Layer 7 of a small transformer language model trained on English Wikipedia (11 layers, counted from 0, width 128). Numbers have three digits each and are written without spaces.
A neuron adds its activation times its output weights to the MLP's output. To switch it off is to set its activation to zero at one token and run the rest of the model.
A neuron's activation on a vector x is GELU(weights . x + bias), where the dot is the dot product.

Input weights of the MLP neurons that the questions are about. A number n stands for (n - 500) times 0.0015.
n51 (bias -0.092): 409412613774343326455496643291347507531504618649485420593569471407486356472500330530437446603500424407427443360412536624534740529452307479525403325341363596229664542361252415552700515427477554578534546458689515476444423594518397731697416887681589690635413234592470610357504403486238424535482406639461584449511651562448486488595417572319511313615538576511496384526619256639435478353300
n55 (bias -0.294): 426398380389530339479365594350542439276477496611511151676658440445618413386547337776569630587426443783467445513361652466423397690428306463519507500419563473470377363500655504496468658603453596351461358601563304475511442571658777417645368511732439563523634532533630693639500466436538526368633579341369270522470601589517801484665682733574364369259582444344346661485546450646613430658482
n103 (bias -0.162): 615686595653588286445382641538322442609580745610493509503662358444530451436517486549438674644622506630447370371382401443521358569520562474576573394324361517310472885486411723330701379583465626462500419465273461403430477413658491513500410385524507553631533477640475557536259404573335627580493468735595571530487559510479549401336490656560553510572440360308644552235486644475563533389474
n188 (bias -0.210): 690585369460548528507287675571605423619440366305507577369254581482435698371599507576410449393633514448460304582456467533341612403415435453674601500710308452540466362470540532342195315524660518541551674367512726482465309646500507485444489533466425551551478634318376472482458669500658507795540475255411514390616500599467422376461576625489583276354489347535446146436616658794737529332407
n219 (bias -0.211): 735637703516360543374401685424559484630682416310599451344512517464423448723675450564596582500350582465627863665604325689610439560566601451573459466231736646729492552576407516642340313281487394728546472483274366524394302570463394343726386791351575200232451579528447268569384496610492763605691685395408504636532820451456368621500296466586419436588478533329605276411403725623367362515496
n268 (bias -0.234): 257358493551340542525296420668306504391347545607526527401627537504679457613523572623504685760489436553537594437552372407715500569522115263559559762559449455482633678378463413564383473394798764470622453523277473479231500493679578373659674346485337420399489471543517497424396546405481478572511336334457568552764469504377424374529703554507595288360442411514446504431397585379310647326715
n297 (bias -0.214): 613472452559532785520279677414525641504297365511486343522732560327545398617660536431418531469331624540580636591443476416464452479397459669625576525451524375483374709366407469510659779617248524662484333602663555621406804699574455348400567585431536223366667483524583457476602432470507581574545611489500480493348467276528565561493260438483280459565617507469442442511439789451537583371579
n331 (bias -0.245): 443473561593539385399231376340432451422697508256465400568762484512396541418411464536274263595730574400453439681335531562508485542665630351307504341323465627477320772448346367481393761374423515456536572309648512545233568527363611516567530437573357634336457803534767636431553476437412508514392351256383627469454468302552587568298771662361580542349455643628630588620284485660443342543707
n350 (bias -0.183): 580473435638461531534669483311454460600650425543654416607414539374500463585503612488343515512348441393388269463647653515567427517431250395429556530453582524468403485537512567463481356559441532403636581605450456340390592402351576545570509464543624462533500355497568372448435454458436497395535514585387432458427392293609442568560453623329611532646658423445584549488673528724379450208599
n446 (bias -0.116): 573480353469417358335559452584660387628415393404296374524520536287531481448626552533680457336558448559391521416239314524557546630504212546516461412360345476449781451415678657421723379589451504339562629533691418538152640480031425579448658793614492515240418406397364201642471564325593469413512455392534364567392602465521439431432710516523542724528639332428488544343805372442598554486639
n529 (bias -0.047): 446392494412675308211592657632669377394390556544372648428620555530638373602345432494494454619482494486342461609571431692497593667432473368476693375431545612545585404453563572359449402390551370475449669522706372526605535546589545549584494423522534473521205392414480578479497481453472466492594497539464471363530462442568444480532439535500536719512363433553464625575691398574430560250566
n567 (bias -0.130): 583447753553614605583572454648446409401402496492379445659534492515522665493665500401415591685433504471587137436561672477402444452531489593804504589477440261413718338539451930449368680507595342512401297413676488387561522549287437412581638485182403582443677420496465400715417574410442481523691427363729562542350516511388794301402372614587474511512579353401400442699644623564377474319295
n612 (bias -0.103): 476526570581518419640553642560685447347759387272322409745324388615635588478449352643515599324618511428613675464544465544410417554329451379546324563396434456474593634572581437506623554431476454452495483479651393379461562325515476444420595462488539552526581458571529440572527518597635523629393595450616593500546606474484543494567413542532517458231552596508634500488308492614445416414543
n670 (bias -0.133): 160468500387429483415692480394558490530346550587816552267707486651602527679386727518638394351476456507309556443328493528507566664500528416567584464479514713479722437482447413439485537503589482420507583445335667592663418415350601639811541432371406374365433432555282326604607482662595447384556364353621500585689603330398331713684691681426336559333533518414458376485544503480507444546497
n777 (bias 0.052): 636341384707448697602548506405458500493422395747455261606414417412564626683550524668402490477355651347514543592580327610578375665549490757660524507446408413568292504319307319602547436516539527655532430629326442622526530339572557638409523514464713392438428510450318458540550669451419702406626628668517408730415272527346463508622329461548507507584572616493614556295451441641590599368446
n912 (bias -0.223): 605752661610412561510497475517427552585486455517409639462673418480433559432437428293390268293287336439611589398449500564643616540517291613346533458446420500500597436336540685367439531458768694490383510511379465429481373493398642378483481613531596330395503318447432481404630400629462493721396419651727536473583724453636530589715450553544327664441447584421510427601718474305630590466530

Output weights of the MLP neurons that the questions are about. A number n stands for (n - 500) times 0.0014.
n51: 543489377393491552561573443393575517448582477364502527595481455415400431534529492455531482413498439598472441480599422460498554569541488438478533467502559574487509472580623396479904543441493570505353582558595419411491481557491548485474529448649282679557585613453585515436524502417557509569418471455542496436530513573585553522506618657389587489580606468567658544453406480473535436507444
n55: 812523693496458609513360594377631577461500530449715618402534372504460586465631511391662537621401512639539432464605344492595157450496414438504615548587336602375520416420533665531464439655443488495496364407531489512460496899476504621623540650458975475397450435589592653780524344707714393293465565261673539620508218727468625612534617260635212564466432389241568388460738260304516433314427
n103: 351522519275774533480624437262432515345345540633381315606345362464566500504523456477328401371427462587603584573363526597515471608100500409420385431676512477445538230531591479567500418212583461347630563449620681685434496250331393515619559301593621342554670677410323389156759520390430366464703555621568681268538587463576525284433411470437424400453496493527148600602581360685374547695429
n188: 370475317601412649548592508376519350581531292627376724358684617508594541423500342405374660659260747496597418591489680648444648606606489547496681300532369319569374489250337576493552305404500742441500742641658535481511422385293395835481492653524378504380688554446599384564515628442428222488515519439329463553353252529455309410605633418438532519582477580741599316286337448488511758588427
n219: 563449601591523773715594586168305419444618546409334482504584474582593836338659218652607573548570599703574613376438458371531339783651339636448415482370491535339448580566704628819654455467278311336167759705633620699527729457562574500469182674486648426474487276509500640313473345491496535610539383357443569328586344722426719571432727704437310712270720432473323445321737865405483614585428
n268: 468542222320294433689604472602296554403578564254259557585534146365583639443484258468396398667744465752355530361476591604567304512594485492500394504598642768416601576516378544278548400425480452657590446408620519595336519543828323481461645793483566500867701387633426561302564533520356622578627657468465500290454683623602657480603532441654511417598421432576719475496622356358504309315664
n297: 480721430351413471467519624472548455576784493538653377448586432379282314339434622700488556515377485560554482496504330551600797319665602352718641434552524450300614448453440630444529390423532294738608367406576504729480625603616365610492579543439736337450689512180674291430418440780641438303372374603335511255451652718596529733522328400456413543426469373504239528512586825476661530653582
n331: 385493673619480496532309504652543434478780496664536461277520343684379419613274442744420430585331518469496597723473648432590433750621631283515580534475454574683522576545395382460288420564361550809481242496401472387553332581323564371436607580334476429180543485381533514684194414496771399547529519565604434829588363394410622696605610470577348572421270536412439339561703548569481200511453
n350: 541559500457690538676335664548719560425459518555601585368445539650497410390457409404463265418466533500564477497310430481377448347621546367455589463544405400494479471432693500628360797211500607496204508435521413596618445545543451632463512512400352561448444635459584547663367405716680540541413541497454530460512370449345492574473543354679434559474506503397336458569405670450667483503547
n446: 795412195363569520606416389509312324504576558491395841615596471469565614760240566469698451509608835802551471813509454465617423630487528795432181400488558376526513384500460539433619438504527279453423743526513349583544426521375690030660254350586232259595355407310376642380578558275396677379555699513521776343538415248543320465496526496309435182447387692562666653540367453611487524364550
n529: 659686453406396521725649503507355655558632441455295553460490614453493529513556562606500551327640340513351373408397416507624576547476399352265382340537547641292513503661641482503505497454359593524451549682510300438440506452875549366588560530558534720608447470540439497556431362354403373530459374444584609556449538279542681768622444329467564421639516585464415568706497503510597467550532
n567: 681521585584378535319645248500366694617565348533389534489799377419381453741526493447628642588393442515595447470666521627593365685589385309595552533493664398305694325530672467593765451521427500558220363602529552522319588544556489678311451496367543734544290519700561393717575255632564748331363315511661573567431551389371603366475320504584486422613541229575511438621636588565500359685550
n612: 536406684189503558709346587764460647478761531529484570566558349614532538453568713444697637468590491377535463523503327395345576426500524523423279471608593484428736307448493739506603457472483500449449655717655384610543515331468342491322385549605629442497609447319624460280578386556491548480386371553455487529513513685538518584438464366550491656491555494549526564454310580477462562684628
n670: 350479552713339520466413397556422650504585627390673632636565552586605546625309497449620637535582644530525346302580569467436503534560564563288481579459666493562454459352555644458303416319677544838564608249321514666427422479565568546342416394455432659539376595632752420523529203467545425515402390244489451648591479281514573612524482408555335312350626535478475418193414762562279536690705
n777: 590373246435578421403714470561629354525409559322599635481628657588463360592559412403690310464544536771297479629779405356248538214515411409417430566462428121429533616522662451688210496584474324491434415303611528555533431623430423414581366686635412562507598429504375567461308765642423496412496545504667478529529482518376314482609763572444493721493529560470537573418468612264722455507358
n912: 509548628477219580385471307661588454601515536474316449503404440701691526526547461479583555509453497633395553632580562381640429491436497518379516688455223665506607604648509579557232604428422494620471351527486398350426517437479550457488497583414568460295326503374420384625415333643452588457474521590517419647425402426532481544562592512509536471447418635676397369566647523503619276491537

Each question names a token from some text and the token that comes next. It shows the vector x that enters the MLP there. A number n stands for (n - 500) times 0.01.

Then comes g, the gradient of the next token's log-probability with respect to the MLP's output, scaled to length 1. A neuron's effect is roughly proportional to its activation times (output weights . g). A number n stands for (n - 500) times 0.00072.

"st", then "yle"
x: 622484314391401550546661363473522458500451426605373522517405385679446505586717459372238475601409475481531458200543392322713356257560550396554561347591545597378679356580591426427526395490511582544274718678652628540583277501585114580574645438333472722371503515668686744420414676565583751273593409302402515657434531621713513514373430565484585491624424460621318484465325671347438353612602
g: 615459457590484611315352539537554616558430496459558668551705440405313643471483424512610597480468744571598396325505744367648446624504314290345425675317576404627503524461515660618379530349508305751513569412449687636467528573277342533500507334556523542532386719388369604716305446511661350356431362487571519413334443709538413496295485238780667315598400560447683573362400453724602393653423
Switching off which neuron hurts the next token most? n567

"E", then " and"
x: 631563254426386441468664345426367464595379313638470747595433403580497469403524380496391513520590506532619523165593396339493455236624588479576555345456488598515521528744482426419509391418411584561341728455532463445800298343631155535419612479388405755467620477606667752245308490550435689202543570504490523564358660459751654580503425565495524425672448604702465601377310761409599361594487
g: 634511473478315404609614433486520584570526407578512578663433507381453589628506524445559266493573367357556516453492496419179502502661481485625440399710769613568681452365664486511456520393450625427612664386591402490448302245699432410630509592735391644748651614606338419428474659182675469472565514461606442333416608560477406512370574606356546300352508522344198339560264621409687425536796
Switching off which neuron hurts the next token most? n103

"\".", then "\n"
x: 618425143385360561530535286455519555527468415673319721627352307623489562563595402405414613486447447349591554253567401461537471299657553420508553410541515527464704466656457339482534380455437540522211699623564558464728323267497252540346651482423612537568743473666824644216472593519525616332541492389462530524356673591720511469516409581442566372587571531781514556330283617264547437645538
g: 445765484582679545542673432394623426495399454447471401609425439501538505456440314508324733439491665583362774305466211374389488469640604493402251526319584604405406611384613499427590497450410580731574414569475371436676410532311425618447795421374567499551628421673346598608522388382652589676542776301350745542642660482400488451731386684209359506333492508584452402575577537392544475380458
Which neuron, switched off, raises the next token's probability most? n612

",", then " out"
x: 591469028323325508541522302334504478619441339583448631513385471586540523534706355425364468531468401503611471324530395386478448383633555482502588422583478597488600362571596278529500482487440578642247824519586516487608293336626153496527630391452533689517665521658662661289446693585551518261560453332483542532514744603699485513499476569468518434544417485765390599352373710371607367677515
g: 356424597414324385337679450598337535551510431580621508679353711501398681769506441650383366404497510753408528488437756485640606570539442385491487703400662583460570241470418356494572517423426570527632512431542508443498628591367373547303500482625513650452731519330506420539378438810590442474597430689392427290433343300476367598615754790389598423685476528640230407361472538522433494229411
Switching off which neuron hurts the next token most? n188

"add", then "ock"
x: 639373421251315630546629373437471485664362384617308841389456447562481444433611352347323549626516444460558595182414389366610438418665462322500804411702505461403512460678553390464435451385527740425276678602664607480655295540511042647383631513433557619458642468704790692425418490451440564331588630379460551562348689586720538583508434587496422630598465517567440456399437590243422471698552
g: 698421552396588473724533511634768387615568438465463306237536513537510463402513465505616660581342255553106597475565714233661487333628608480496703568476472738479393576455439370559463578489407686514490359564732610386413583561612587535512420384290520249492514526566548397457487392614594526447327584583274519791641616456336475346391590611673482541434493412285636317367642543311504498398577
Switching off which neuron hurts the next token most? n912

" strong", then "ly"
x: 532326324473369466443619182565496549576477443745316807634318456621487372617628420364347552472619439586438631275648550605615491395645577428474632364465454561367579372616574341551466436365414543632393840620664517500636319382579214527449623573410554691422630475597645624164433459505521441258601447380425529499396544639593512524533364620437531535667417582609303537353447746231466365586544
g: 379681676718481490440469413728571435526543419586546419288340570382458308424306518681348549525610479235340525432526597610438504611593581594306752559576394537546617568587401415535444570574452449495311620488510726606427656272145455381408317388422376397416256691425528469514487381418722790468545601454629704660502445599547566551541171500637558572523655439444514565373366608693364426636472
Which neuron, switched off, raises the next token's probability most? n51

" re", then "or"
x: 515315261382350582502600192495507557596418467703421655681515468569549408596551405400284670498521499614483560241598612500561449391574412488466626424578462546425571398666503345303554414502469508619292711574553600414545365423628283530367734458315454577371750388647768618435438622588549490212554452323384533615400582602811547529476399589527446514587548495782423634352338570367453275568528
g: 485282330454397614528406621386650499642625221336616431386622579644609557461354795579497562413498478638409535735320385308228523626465372667498629348451382507584560413214503416305510420547591551557657645709510581598716594329329623649561597474515405621523408466421289500287367639363342608602616383262448571586663590419411606612327606547334537588431389594460763588522526501507520391579445
Which neuron, switched off, raises the next token's probability most? n268

"igned", then " among"
x: 564298293386414538402641505403544515521505458594464682625584537436456484604581528302323553502557328522582579086542461488620486473600535401461522442586448620502543346642448366417482301357497519587260767579582580451661277481569362541352752483345510778558640390727674548348484555550465641307582528394438476560337631625766489583572408452446525469584612596734356505306349684247478300634560
g: 455559504413323428347511402522385559647662487675409391287483558685292555647508522524395530279384687288325387596682496690438466717470524507701512416485433505427457322434482282531551659657191389564338527367617460393500603732497299490564519556778510322514464609517367178498672463418591449791468606736571483495432443555496575488563774661363594471420556405568566583509540607264620317543522
Switching off which neuron hurts the next token most? n51

"ic", then " l"
x: 541430333388350462311665456349459557588352290513444648590374378463579491437610464412317549514443416518580569165646278440525529463592709452642683539536531646438567371580567254460474428470407647558395805584724569403584366555638162587577688481413472485351715385647806610141451646530497614269571530403403502529369575494607461534617503593502417504667536486479387510454392747332472473723508
g: 479434291484769737538257471269572429447370670453716413844680563305588377526605489522530476397497547701248437483345437659560447645700517550594286580680536372576641493728518443721496459285550436462491658430410416533507591208614460206493427481733408528539348617391446579312561368506524464359382501609596536502427253532380465435548643541642592464650532664508653454542466357400396494450445
Which neuron, switched off, raises the next token's probability most? n297

"ly", then " with"
x: 557395228290469577409600304493476539436441215732399660590492480506510503466623392402343526542516447642498540262569577554675467453657499540550510462469451694491582329517646354492458395444373476463310863576512562434717331476642290574361656433434474619441618476581700640345415548581606362254607454530410564423406664507664478527355476710462560474575413586557325581409463816308538321665511
g: 585517424596435415766644428599660698655483582655490402400508724453298647490709432487338435483655211405422490415436641290383378477679433275612360197520557502660458391614426501543422547326441503601558357486483441526359714467583377630473571838294511569457613405506561272333465454607469347571282400627508524440445790597540520549605641522416584809268426477542420543526367560547546381626463
Switching off which neuron hurts the next token most? n529

"m", then "emor"
x: 510376331553404520472499300592552573373460453573449705565494519586494460478667493502370559513487347522680615374596468435709605342620474331522611295538538495469581306573475391471477444437384556583337689657463584433559360510800270490358817332479519637462561480496652614490341566699605634150540378232412630548403589559718704554322404563384464429582416528605320536371389758198607343695562
g: 547571281346464592443641666709504529501528240403421646576390336108380614611437705471496562252569484348502678529729471526276656512394594600383615639468577405632485644427342668436512492331477427452554469569781734431576322343557531666456442533392626549621370593540564343322406470440575347376606512566666512635618442540506820348495518421556341387516440615338488472490597454436572323308710
Switching off which neuron hurts the next token most? n268

" of", then " offic"
x: 592439197374509577449470355421488511511426315688315623598468408527545434395520498507508501466468426529711620199672458535658366433591530635620469417450468673571604295499481311457496424407420597529276857574540657424673366410618257573456594432401500563512576497557611755235479656540447612266637474489547485457430551609723508517523567567396518453543606555675449598323419660218489270580463
g: 619606483563504263807685539401461445250499346593535541480366648544373397537462441350633593416668503880559435613576354411539504473220505434575598476515581724461307531432565723334527548580588474475415375559463557471570529467204438505419403568560635371572346400667669630344336560664432448481564368568577588570563668379530383501558472470332556330684425464224598200409548491305546588620796
Switching off which neuron hurts the next token most? n777

"\n", then "|"
x: 616506184397384515550564274335481456575379439644408591591396431605416472551534331438429746460404398435622607233600503409604392312710503495445509480501438620447685510583589450393469391444417453493277755547560467475652366321474329502355557376397607624466645471646812725366449605520524459292507522323391608569482732595734516569570399523442554516572523612926401561325431673287561398651508
g: 520551525695416508349429511569525564571348643579623529378568270544658537450352472594483515749356617725631688479518570561530603345459310607531790643565597464549610564498546456484670431469531650494312354347445425429524818418460615385466386616280431674271525335190641450438403630416686565494512377457383505650768518515677327448354519557460539589368342503467423615552541186358396543258295
Which neuron, switched off, raises the next token's probability most? n612

"N", then " Spain"
x: 586487198345384511571600346450325429617420355690475690525461320543358482504401336469369514576502524492637546257593417457628471249566605539537601233568563590510561511589472442546564326490453655568304703567580525456655359420619269596387584402342425569441681612575644799230372433482430745301445400425465491664416728394780627558424357671455606389652415638686402592429363665375625405664481
g: 555608266454703507492415554517422502588500503316534596329351303509453443716600588339604392634467264342338430484313629787501496769325380787505450495474285598398466447486554436375444639324369578612374614519476618635444542543459345646760563583203509367587253469400510392670750448468552537408327527657597560425403515615532534560370643662472620426452389444658666470597566634299452682425637
Switching off which neuron hurts the next token most? n103

"eek", then " called"
x: 579495258438361549578670250428524395680396336618279742513370370522333364511527497407289417508521461569484587233700545466630518474740540527611609381530564500457713431668553302550490341507431563542262658572511626582649366441666177554434688474417515670453618367846672787386424579544499558328495481368476445628297564550791542529560403677388461447637520575641373508397278501318413340664505
g: 449530444428418264504622341265240683395558574550586143462486644498330535410626282486406654348346473671728366517443371528497527360559425507576626227524576357493363546492331594657641602466579509523627327557356655476590408491589452660520343697711562622686646623377450497382732581506292398799587387552721510354488490408491459527597663702537411341575528400544472463487362385457457639660571
Switching off which neuron hurts the next token most? n51

"gan", then "ise"
x: 598425394468369506403714432433508506549459360527364739595445448487538405515471313294358559547488460469577504199599326479692516434717606420457608379529466623578516320664465243455469477285432533439445716579509680492691435438502253485479711574326489633355707504788669609290423539380641547276583454348365446558351730483879539552468614549516430592532525620698466507384374807372419368663525
g: 487621432608479671398496617424379339558626503905423604465666608413518567547464730467520443456322802369607344667622722412252420559478611460400661360414557293330491523387330595269563524531638424662386361360551449419739502431502512543609589444452487503311603338498511667714584615471581341318642425518451248600473211611628523336602683337520385577306519591555456372373479634511503479517513
Switching off which neuron hurts the next token most? n331

"ing", then " for"
x: 535457302385342592393517256453607576538373350738433794574468490531510469531542501455463454572411455516532525249634503564581425521573525548473514350518462649410667303564623208498523272390485582470288823458560588461701452396629268544466560426388593595498718410613744636409395535538467501296575520400487447497411739598721410532484550632445481448601644550586448575311466574139479302676546
g: 266615593560574385358655478482636563469534605599387475420336636510520680797572365569542699497654423598258532412532713309395521515520610242560452295356500613637517358419354331585504376452521541614617479632377374573473459566529441576327554551528707633468539308425448333487528245543437560315628607441597478638467913335629700551545519594611350480508410403372580242379590611411621268569319
Switching off which neuron hurts the next token most? n670

"aged", then "."
x: 563363268284369478500609394570529478552483193666393743599394396500515515582612300403385457653609450497587490222536340549653525550635633437571485342480612666348591280529641185497494333366493446607239789581635491504585326265636273526522692479437535661437653442531659775435463481469480525346690401348405513512395601494779503506561456624499533530650443539631333614381425699351613376573576
g: 543502554372409538748824584500498470416511504709460569745400654517814441276624356742341555397583594451525474481455435276665640401658534627363277434577553606383516559494499637515407683311555555441623519478589478396684558446649438494579468454422483502412445637723448559347439585542565566316344581270426524153350501415257343574629409465387564558521362407404742686584354387495422583274454
Switching off which neuron hurts the next token most? n529

"se", then " of"
x: 597471264351377510485552398409426513526453345570430708554463427547641468392652332367334511548380458661564510238448484399603422509676434383590622415525509556479635395639485318449428523469538610539345729563586585459623406395517336527464659444379449676492651529675756686459521471407588516196639499357407538536304586506871451539687507623423348372639616578612331637254365761342606300840425
g: 462406626677445575478140553479581450510558472552539606542520395798438490338586556384547438632263392613350634613835496825494255610276609490609425518492478419549622521358544460467425494508267445509552431755436555269628290543443560574719591419338529541379534490418500460481463541280526721462537673513282789594542432605737647415334402567535453460480476633320365619364505430468575323451404
Switching off which neuron hurts the next token most? n55

" techn", then "ical"
x: 608411353391315394294726285460561497600496349548422826556338349552555536545527321390421478557483382622556616222628529430602503269613583452429578477540472524522524291654544451471450392387356533633343722631532527571592323529723143522445600588373527585507777543690753716335353576561540611130513485338379525522420598581839448568476393485523485394587511461668538588418457783230466238580564
g: 430301593481378404480583525412380634572368578606398421324523493233370500318400526506451418463558533579348594541428585742646232673220672512257332746439634672570371531560522490554526569624495470208534690531376531385314564486408441665399447542577607376373458607591402451309523802526519546523848344391579591442639467626573651511509552561468600384655359518200372550676520513512676522516671
Switching off which neuron hurts the next token most? n219

"ut", then "sc"
x: 591439420306283497392604509426478648656294297665457679480307491489344408503578420441455498603442537356745588295541410435593377429625649424659642576490534631439501346606530331553467423352332554485409694666656521539664361388598105466424696474387452542414746470610813681361317517543453563265559478360372630604432640574818539549363397570448477579752507571664499564405432717364470299583428
g: 356337473698503576516536421479247488432449520341396483567376641529452485391612580378515424539552696677695459527636619507394466559614347534579640259626260412554498799481427445547547687720383666394352489332445521675653360379320770206521403628595475380453531497419472567382619690553326577315387466313772573365435540686552574458436338651450368723442434497594394630576594413671349350643477
Switching off which neuron hurts the next token most? n219

"E", then " ag"
x: 622565253422367460456658310440371452599365323645470743615427404575493487402521366521386515513580492524631531189586394342497451220615583490566559328470501582518520516747466408412517392421417601564323709496546471443817316345625169542433620484380403736493635465602666759246306485534430687217562560506508500558347662465732645567497405571511514430678445604717475607389302768398626348592468
g: 418413366362461394594598371365628420638445436636452706669333516324645425747454575365686204387734363551577393552538446459428476482533241477557453429361617551814624335468825548637406639467435646457478703616383641479372517184435422513528637628668375608439583570563243504553706616431413503574676478617499439317396538492474315669657533622497608325468451624342473540283483478448442452460467
Switching off which neuron hurts the next token most? n103

"p", then "ine"
x: 588370299432298526499574391325484328524454346530453641499431359561574419524598250430323575644522526477597468365556336400611451342687496427495659344561554538475463367687680301470515439465409798544263713564503592493557248441673103505569622480405513797393676438649767581428350571655569683331664519291432567608396699552747588526482426479546533524554399584537273520433300757364534404699503
g: 549488458549231408463298463551551418445543540321548505469445709277468500307555486441525714638399449586509676648328483434485715508700556378553351575418437536608444552472464472511468522705363519616607481379661630538675538270572481486788520651527602373354620291275403498287552520373254298423491514376523456532532382747698591395418601700591434477286472439516514129494588560749634676532713
Switching off which neuron hurts the next token most? n219

"av", then "au"
x: 591347287393447555439596264372510363554339394652406751544430399483458494644609508456364485586568379513691667234446363332641503252626621495555689466681443446442510338648404301460472294567448727572313621680680671484667536544483185491397662358319537683400578516627686619444552452518417679338641527316449524455253632595788515575483363605383490523618582573665305440465483657258602411692580
g: 531582412408209650572625532535560705479407365482485384439406523485480573453425368625232573471484361680552287291584624300482508403462410603626345275642355257345689477550519639464637487394641552194668530428484427539710212490776666675555344629548671548529599656592472387407584228609503309568387460569431586561527533728407413526662463687552435519557603351573459576578368611635380393583451
Switching off which neuron hurts the next token most? n297

"ation", then " campaign"
x: 558395209362285479520628503427395486549452355562430678594497457476590439499605474392323487483477417560522528152491479342596472375595651348520495344651492536414612345573530322517419407433444625591241819581547546472680378393661306456454628482406505782455622469747762665406445610521625621330653551336362487532325649456761425566602485658427455434695536576554417578404348785321570329791451
g: 612283430408812277406416695523503424636465538294291384582659436433588448340443768297587587540406510780462642471598377382492294456398604642302610399605481725426633630602714385505504544548425413362585587437495753693487624560366567323484523448610434554277522581563461697585444402589521698537343435628437511439555348409433532398357458544432640535759490589259466333268584497395466691429498
Switching off which neuron hurts the next token most? n55

" the", then " Democratic"
x: 595456241336427532476596348394525379561435428595395713592335488525501503503524423351516477584378545472512546330578471413566371277652412607454577534658414546453680377572716316418524360500356607527274897600647582464634336386522332480499666479436463665518679417605695629374446620539503615122502563440432480500400674550690428541320593605418502465585515504653394605373421657323577361651489
g: 612366356278562432677488571531469627379525643287385272626597570478655603409426655387763532548458612666457596441571334500600689630390395584209604474397604550729602677685482305526519649416394554478500462397497390543452545658513500445350489373337556619257390393588394471368584382445333582490493692433715653662433595510641630445317400262408668564268477463370383399539597343634623784426383
Switching off which neuron hurts the next token most? n446

" fact", then "ions"
x: 561438241418413575459737403491302484666555297691489705521421346524487470485617423394380489551444485476657593182647555404545418346575576448461612443504519684371583218569573316409481538497387546634304747603539612485592349302525206513415633493408574636483679398819698698222362607555524501300488497394357468624400662497842466549469364532511581508720500531725508590369385741244489246574520
g: 755344547367669586466316603197456633535508486393589555563632527367659473460427375289707294691503517395512496388440791542508618619453597398701329597388576429437465446673622512548392613562387658330288492484519524370474710564624295350395445508414586483568521829489345407569562620464371503508460421484675430265376552579720444633575452285639674593506410535223333381465477560643546513305654
Switching off which neuron hurts the next token most? n350

" 75", then "/"
x: 570484225322486488526610263429395516534405332644381715606309351516385532586611477552433578593429491527652548265533269434633412408627671501524612388570515750500571438543531377618493436492400594598324795585600540444678252385654223537436555443509481669494619459673651870248336522553424685268591486344383477557370608468776453509556297500416523604669521484662368630275368616335598256587495
g: 441550477503543321487424484683667476471497497513408345521393572428226574335559703500573452594480467675476567789409310569455581678490555618419539497641602510594386521340505472669466810684385397554854394456440358135432792782170502485567470396562733251595320446687530514581416412430400565409550430658527483395474427515564270530561553486535419694562596495374423426440589468424527410348430
Switching off which neuron hurts the next token most? n777